Layer 6 of a small transformer language model trained on English Wikipedia (16 layers, counted from 0, width 128). Numbers have three digits each and are written without spaces.
A neuron adds its activation times its output weights to the MLP's output. To switch it off is to set its activation to zero at one token and run the rest of the model.

Output weights of the MLP neurons that the questions are about. A number n stands for (n - 500) times 0.00022.
n0: 399539695616345510657523496383582508553389264330671532468323356402449686441667430554477417416496539515700356625422564420478444573585480669511387338598515548388733484496363486467428615537507469367702396838465421391520507380373650653560542561346767543416738378619606330644559302325516333468307575508489644515511257396753270440414449543614565349208180409629246474453315633597555522457671
n54: 700504471662635507450442324434317380699416513262236439550508359303304582642621512459635714520488538642468515432602600519650268512484444283602477508483758500303519228463315535567577377383644566564388549421637089328351528558529539436601646185645675554504645755306479402476403574196612669597568348521519543595344588321395664484313577683347435500544517653670570718417216622538529524489686
n64: 576543558510613526612522547330731526634666522554382397562898321262538625638414546387664548348608565569532480590451600427342610465398473616346621575534377591424604724430620483440692295465459415558311515676698518770652574625416469749360443558415510445540430446514507570366636256718478488432756432522479395563615552452353339610407403459601376470425519648601430344589690551549216451360595
n74: 687518449618540528647401257174420539303493572665650591463550466327612404329692463687590259624409515670316365638410642518560339507557525564463253611504342407794471464614628540380434601550547587860500438462504409475630425504738511341603525616584272445438769496500508369474363510512322653259361393393489481602582385533572626732524242678577772540367567469481440428524361569579456406705525
n108: 281569512474447390500627518459623460590244698535408647515365489496609489319519636630559507258516482492368694233553670556470659526393408818496500635286691533593554698309477430424629508538485528537512595331582669234623500403539335431377446767797529574539300575802423390580187682351484617642455620311225492274388609599508651416552455252621637627431488469469321496528504382490528697404500
n139: 486799553529197377562573618496666519726549527373439777389574365521544496519635642716595603602539422594705618366628388579423396482603653566547695653652556484188566473465694511380461283234405465408419382565518481468318485493485366737330458563404602689348673480297457653522394397670354577602528496670511515764457477344653385459423342542504214559371427549639497596318544426474449606621475
n167: 504493417579525539399408373617384295717548357320484541366559515612511357516547431207405507587646556555582602453875488286473394323381550577569518469435743632579617390612634642561466476542530472554556321393784500358252465334194368314355613515404581511544826320473569447278406377693436369451471371464496344436791314474566508682411583641626694372585371539257259643536707633302435469485552
n211: 627422489641570603667407708601493619461550657535672660560487449550384409348461585500425696585243616504559516476517647372630552439290587613500493455544637685591523602543459319548347557594543421642594368359631424590430428493422666621354660556374589456528554534604533462318232523588435772723660535265302425529618348520749559600410618496479430437452670374648397507504267623548707534250513
n257: 850490447382414510605604625604511431628620671724676585532437784532638525744713431451659298564654635556616368459694589529540483500401725345671552374426331504543413714393511429314368667427370381616535485301522452528650489252553615448337434426489370500367323444555601456445390534289485544594722552345529482630446488327586440670600457792493793575404562507635614607527496366580741445536461
n316: 472586545553337470400591469628507693675350492563580556458476428373662518569533622358470511296256342511773486522717643532587407368475409523320431474623333508489262404277391638781472264516322500508481395403647427607605525553568432766822576420552625585481713540515258709410407621593375496315426555263730633398589607434647327642450422542530715438456473419567350449423435528652427410433458
n324: 500569465493557305347293742601504357559548253562321349418529382786466616721473557547673566707572603383368731438523612642591598369469396524428464280468609426522467682584572478515537453525551604628588685669505415321254607833421316446543489581456566467453760417427601508751406581261480646553665419568318462520553536320626492581332328716395608651243364617742482381673500261597552587548310
n373: 461291572477557537613538532484561455414407578319311468516535493637662424363596785507293578545539416586432642616420381451593332569520482465676513534433555486432303461311607503437532303283246318518486701686341527307464420477600740584377586442481439513600479442507518563187421451661356526173478609412366513528484496374422666419563592647514539382588570636613622477369623577523560340552384
n425: 595538329296450500622330360465543500441521416640436423584552475496461486625463525504750667415318423607679350357428478574676449461568500569439425558362434252605603366737601567475696414361531534543632384324517347516523417567392295464319623486739545602537451555543473496658531625178458591515601657280634421594277534535973639536337355364393465562456352595750578630500500243497542486629452
n434: 591542396558345656528632440500403465259604729492282514724664533707507650657481655700531698630782522385311447455604542515478645613560524654548599708457553496707351512694548692559760465422529352690668531504509620707540426526442493444454242607299446330438559297298472500415619550672574525718492417559471781585408626407389390372218445457374496348500484466401388627260634629435405393446575
n464: 636609504589522572585416613534532540658493206589599761415410420398361469555607604276399463651570358353582685415427624294514573387489331378698437514422303474486633311434514452514520685735446613432283572263700521504538420376594538556467740651416564466391522511525400343497530444425606392493432418496476503391600544584403269415389736529371537519461320803411763496633434490540574232520614
n479: 540427374500512393320403706188496604269500343673616507640355467439555522605383211466443396345512629580639500583706673536563654525567468633375532286516353663439606614596393209360271848691511739685415596598637284468436264797504493452598381504472550367378523613589551427430516520443527642563632459555579335554362500486362792478605547333545612464403496477496524537543308618484492493654518

Each question names a token from some text and the token that comes next. It shows the activations a of the neurons there, in the order above. A number n stands for (n - 500) times 0.035.

Then comes g, the gradient of the next token's log-probability with respect to the MLP's output, scaled to length 1. A neuron's effect is roughly proportional to its activation times (output weights . g). A number n stands for (n - 500) times 0.00078.

" a", then " rec"
a: 487505503498494513578491497494497486486498494505
g: 360465441490397694416703332398510505361647403498581500362625529735507533535655618270524428353476407777539489664694645426467523706494301482334536680428422543398447469446336488355504588564534453203502538762490465549398537434513473353388613646521467617869642495482585488434446573624642624384600467536376581526638646274587431652492608552636567472519411385458363623551617530577601496540451
Which neuron, switched off, lowers the next token's probability most? n167

"ent", then "y"
a: 501523495493508496489621500513511435464517469630
g: 647405551289819401398374595295565593404329456586597390556508479629498454454206490486465555574557588294532501596713611453713443441210356587723541531649524718530431496419539350640498655715575535406469551447515462603391587549646508691332302475426527515679602298624564353488494538403342535594538374595584411627507412517554528722631521415398510478536330518459573391458630658460438415588601
Which neuron, switched off, lowers the next token's probability most? n479

" d", then "rough"
a: 500498489506493495500515503503465454495489483484
g: 437454698492677563501579558541466292347436499724459530580418640485693422365446510445505464366264409391538352344351639601535363579387486449445527547870379585455551628536712444642414554340594458583525544714358424481445575644400429686706315516576457470478423436592597490549499516519420386450663439524300482470431498395457692567591235364344530550228454338623382545478569375581418692534665
Which neuron, switched off, lowers the next token's probability most? n464

" at", then " the"
a: 506498500504507499490494617510475481497490500510
g: 594335664531554624503383402421551379359447644741353604610507735472594496468498337474378518337612395562492748562537227665587495444570488673526387479433454260386437563421489560450513631507558626618513531489242678459520649507485416581380439590405550606513427517528639340468444546585899603530512519488500458623426606212485467590700357535531496533496643378613409525537472476548664454174361
Which neuron, switched off, lowers the next token's probability most? n257

"ill", then " County"
a: 497495422490543606486530500498449501421497470497
g: 445461470337534489662423506602455544642582433516597422513550535506697275429560516582480539454703651590176514609540424428267668546435600511493584621544585467601476423512485480566539547541418622462364668422445424489540450356589606558620662332361766427642253653570508203259659566710496594452597491501353559514281682330342584560442551647631501474617682615626583454631471447756425485464551
Which neuron, switched off, lowers the next token's probability most? n425

" as", then " N"
a: 508503492500508488495553498487510499500504483505
g: 703649362378340611669528604596571378513466534489508243378353751625475407541322721581625565697295627322655470440543432394550389720459561477592523292445465621625542430462459496558384436397501428612702386547367530490660362523280488251393719493422343618512515479397321586486430503447381494599486441427479479620597414571519511491566593510400629498340472472335372499709373535654263387476633
Which neuron, switched off, lowers the next token's probability most? n211

"o", then "on"
a: 499512506526493518478477502491500486274495501493
g: 634429348555549601474786499423382350723684563456575364705366542471535530294577666506565432576795484473495613581641659430412646442504649521475539465586243448297535431629506324636702612474628500433557445408477526446566732427476367384637345689463616366476327368393430427488526467609384722611513502568503656536511287491467547514446612446634498390389585618458499465447624665573488496623806
Which neuron, switched off, lowers the next token's probability most? n425

"es", then " of"
a: 498423498498501482510493499520527501672497483490
g: 441548514515441640476603440527470351389414571714476464448448550453630347793497736461375428347596446663474441488460333378572520536523317556609451492488315292521517497233586415382408686566455410527456383448461446741385546612778374494545614590629608646356518212536456527370507524512311429459690458546581603291524591348665454495302465568477350371439472386172565601494656596445614505504571
Which neuron, switched off, lowers the next token's probability most? n54

" 10", then "9"
a: 506499502506496498495495503504596525488518507506
g: 575624523331461235447448583504656535627404586616297560539768528576357452594590610421567586698337568361516486469226531445555459498477518730358384411526344439575321600612679361409275375618669502489482561453336559450462525710611499543755470605425629608508629574456400458754720440383615561474553465525273399505673260544282512387474432540441503563472385349444443573530422353460440418496455
Which neuron, switched off, lowers the next token's probability most? n324

" south", then "w"
a: 341508506492506498532488507518498503498500498506
g: 540431397581380503385582413474534599522383786610400511502502484679517453665331602418474290476376618486440322543535578446647472537292465528394662600606733507714578534510469492549293459150533483460354453337505383444494279493695586594508314429621669717611573367500460586592446388432511603437535433411482608682232466635635453347480514617349320663633611427522582528397672589632420610492427
Which neuron, switched off, lowers the next token's probability most? n0

"am", then " part"
a: 469499499497617503499505493500523492497496496498
g: 369613538358601392549372461313555498553531502545324459362550617551458609478572324482517596615482519459401765165279609459471279583539475552645679564671478384643583233380479427267662513527547366574377351434634479497582551320223482574373443512561446558560658743351446418531446537451622450446563806487491678475355640495599450553585479363535455545431492563600370358554410589631516488549708
Which neuron, switched off, lowers the next token's probability most? n108

"1", then "st"
a: 403505497464497502488511487512498497512503491495
g: 426544567376396604502290348549542483419700565358341508541712493441530600456352439454702534652424423378370635643443456684389536504384432532560655407268461516509307503367435682369325506509480567336389505544449465438713543508594244535325492564374210328623419351419474499400486514467636596483746515463569352558713747498406397466468570540564390523669644501482399262448457399285600501575371
Which neuron, switched off, lowers the next token's probability most? n0

" are", then " built"
a: 380495485503588501517512500507509460499495512491
g: 458475606552401570580542448395545511494524590614426389579523674309458314516355490394359519638397448230351419293616489369428492538489437361673515469342549381610490595435468412591557454234358449362429768490465624435626389498603597553303315488462489598510231623332629598680534590414596503467523432460434605287426508422565516579555364563709600432408386398887548405514391495409600245637512
Which neuron, switched off, raises the next token's probability most? n373

"ill", then "way"
a: 500481497490476854519499497500348479491505499491
g: 743525314428435391557316532271415293504306521536412523498283447417519377406431449499332270530213501472501490273596828598548607484668542448214458549452601539532623424571486499581558523383341498355341593580505328636483273308531437528479468413567510413561624379446650453551477354442519688369465444706603427661474314509707397440536543480464491645405349493473399596479508374665424521413469
Which neuron, switched off, lowers the next token's probability most? n139

"\n", then "\n"
a: 496498486492516497487517490560501483498493486481
g: 338269478423519487381523623428340562418426545511501577652557379533498519637513478434611568497584531688477550488615538713540459536418493515466320547717333397498583529522540635461463511482332529626640351488415457591558347551362310430691562442671566416431469607375024570532578481617314525299480665357549614396666445545419593592608372288549468482581493615500429209399238443347666482608629
Which neuron, switched off, lowers the next token's probability most? n316

"N", then "M"
a: 499500500500506592503514522515493497506494499497
g: 604698389500700670530500699544558582630610549447599476582378633614270577381542447419556344433289567507503308375471485592557482423534237663397564433421464477652490294527436338560647289450618330561470532363446586500476519520357540423659465513451317683805548353553568480304403448469569447505490552527591438357585409358453363646654698437444737436296500549481504543532546486546513523842317
Which neuron, switched off, raises the next token's probability most? n139

" is", then " located"
a: 418496384503508499509511486511507508500504487497
g: 345522505585418580502449695691560482652385729650382500527498418411395362293419477605688560390602488352627496486551528579661498657521432409603421467584400361529533421754416324582279440332549625517597525419579624288492568385555499691623401340426539484490646455483398640783596504334343488491611433432518689317424531479606562690571351645609475538582347452585536410749309312439600438642622
Which neuron, switched off, lowers the next token's probability most? n64

"o", then " G"
a: 490507506469453508265480493515511499497493528497
g: 473621770429394359474360632778330464548482753625399428295369469206361263310393447585542490546353398545388483369405411398566524421382584475254597626413392604513440295372309459452553484527354380512527431584493472559540523385491482428401334518459436755746466461577536697612417499652570433502397539532427512534529690554540434450393596614349640429368513350548588445656442370554530626404332
Which neuron, switched off, lowers the next token's probability most? n167

" him", then "s"
a: 501505520498497505495505498495474386502500498510
g: 437489399522363719299451695407431433564426497619617496634577387464383393654325452503497383439343501500512395513431428502647296681522374414297497345558573708539555506680453480466730508493619540561446399731478513589391716581468561487384398517337572525571552464589300511800532445399464391442474363600589539604418492564668536499443779533596510565744423153379552545275633429394537487314545
Which neuron, switched off, lowers the next token's probability most? n373

"\n", then "=="
a: 496507331498492519506500500479505486491486494500
g: 316425403608488647621488400500378539473552587478768509298391506423496447462442499680299453524544411290537494547497510658438223572603434367380506457785538506448617463611603521323473408401567550386650546505381486290572508416412465497502597506669553677413534568060577675518434525527562595560583696510506731410516529668334387576613436350570336415697506544518742612494419622460624337524444
Which neuron, switched off, lowers the next token's probability most? n64

"at", then "ings"
a: 521502499500516500490511500500510499506490495502
g: 368377449631557411686580319448494514490522430408426359548553429237540437384483367476648585417446650420462560373525373401175475683424480539515541519492520544642484564477599472580669343412486799472688664400444368538334405503536288463478390549377720575324219395483491564355447494342496525541544382410488487554275655690621430655507646500299525579563383522544665546613647715423738507531448
Which neuron, switched off, lowers the next token's probability most? n108

" The", then " a"
a: 489497501501498494451508498519508489495496503507
g: 521465491417449527424530382459369507305641396519490748474437440504546463510639510452531514596492396486460568412378280606402401374643448549660388610573573429298500644278301683550386721320345371420671530527457642670625615474608617450573443512475686645482433362653648378475589547551520759599442367664447584314379471167557547405480386424691565488362545487610455690579409361650477656332401
Which neuron, switched off, lowers the next token's probability most? n167

"es", then " and"
a: 484446589499496502501509500532503500511512514535
g: 294569393346551396393395343558323499524423274525277557326508528614548451519409621658521521232539484370596550421501497593491200568454434608350558488738536480609585442569464333518519367493282504520300654316585535517444431374537545337475463562421326449400740495465495714501485574385531471558400593608623652434440289727514352434415541313327647442420472534406699328368464527286548474525655
Which neuron, switched off, raises the next token's probability most? n64

".", then " 27"
a: 501515603501487512495507492505515490500521497543
g: 531378378353434291621535478418572510536504440526616707332595507659556312436545441555522456586713624348452365506529377465475652547298571411448658639417357314571513261414534373568530389425637526529669466669516821601485492434522552428502487642447669798521466539533593539337334411666411582672648500353448606311467396515664461687408615609573638635429581426532526601569298352629362674576461
Which neuron, switched off, raises the next token's probability most? n479

" 6", then "5"
a: 497501503479506502503497502502903419500493498540
g: 489433463527610332462405522474527494406441538626510396457734460723587518616577505287542562365242302392456410350516676280661557706664450595500476451680273529390368458416437288456414450410577507611561436407437545572568417697688625380630324295422535500480484508403318490362564421434461310707534521536821543592652470439316419431616665489480412567502518490492496694436470381597433274469346
Which neuron, switched off, raises the next token's probability most? n324

" of", then " l"
a: 375506501502498509522499501503501503493500501495
g: 406547472628429533665389595422676524469518631529475487244581267601554557392369315554466538621522397526667157710390609558518515568456467372409518522776591287635459541574721474466465300406472501408409566555620555581333517399260630549585546439375617439457594610558745326483375526311294546494522493554725447496582434621623529511451412334627423543470467498516555452271657656621581505694570
Which neuron, switched off, raises the next token's probability most? n0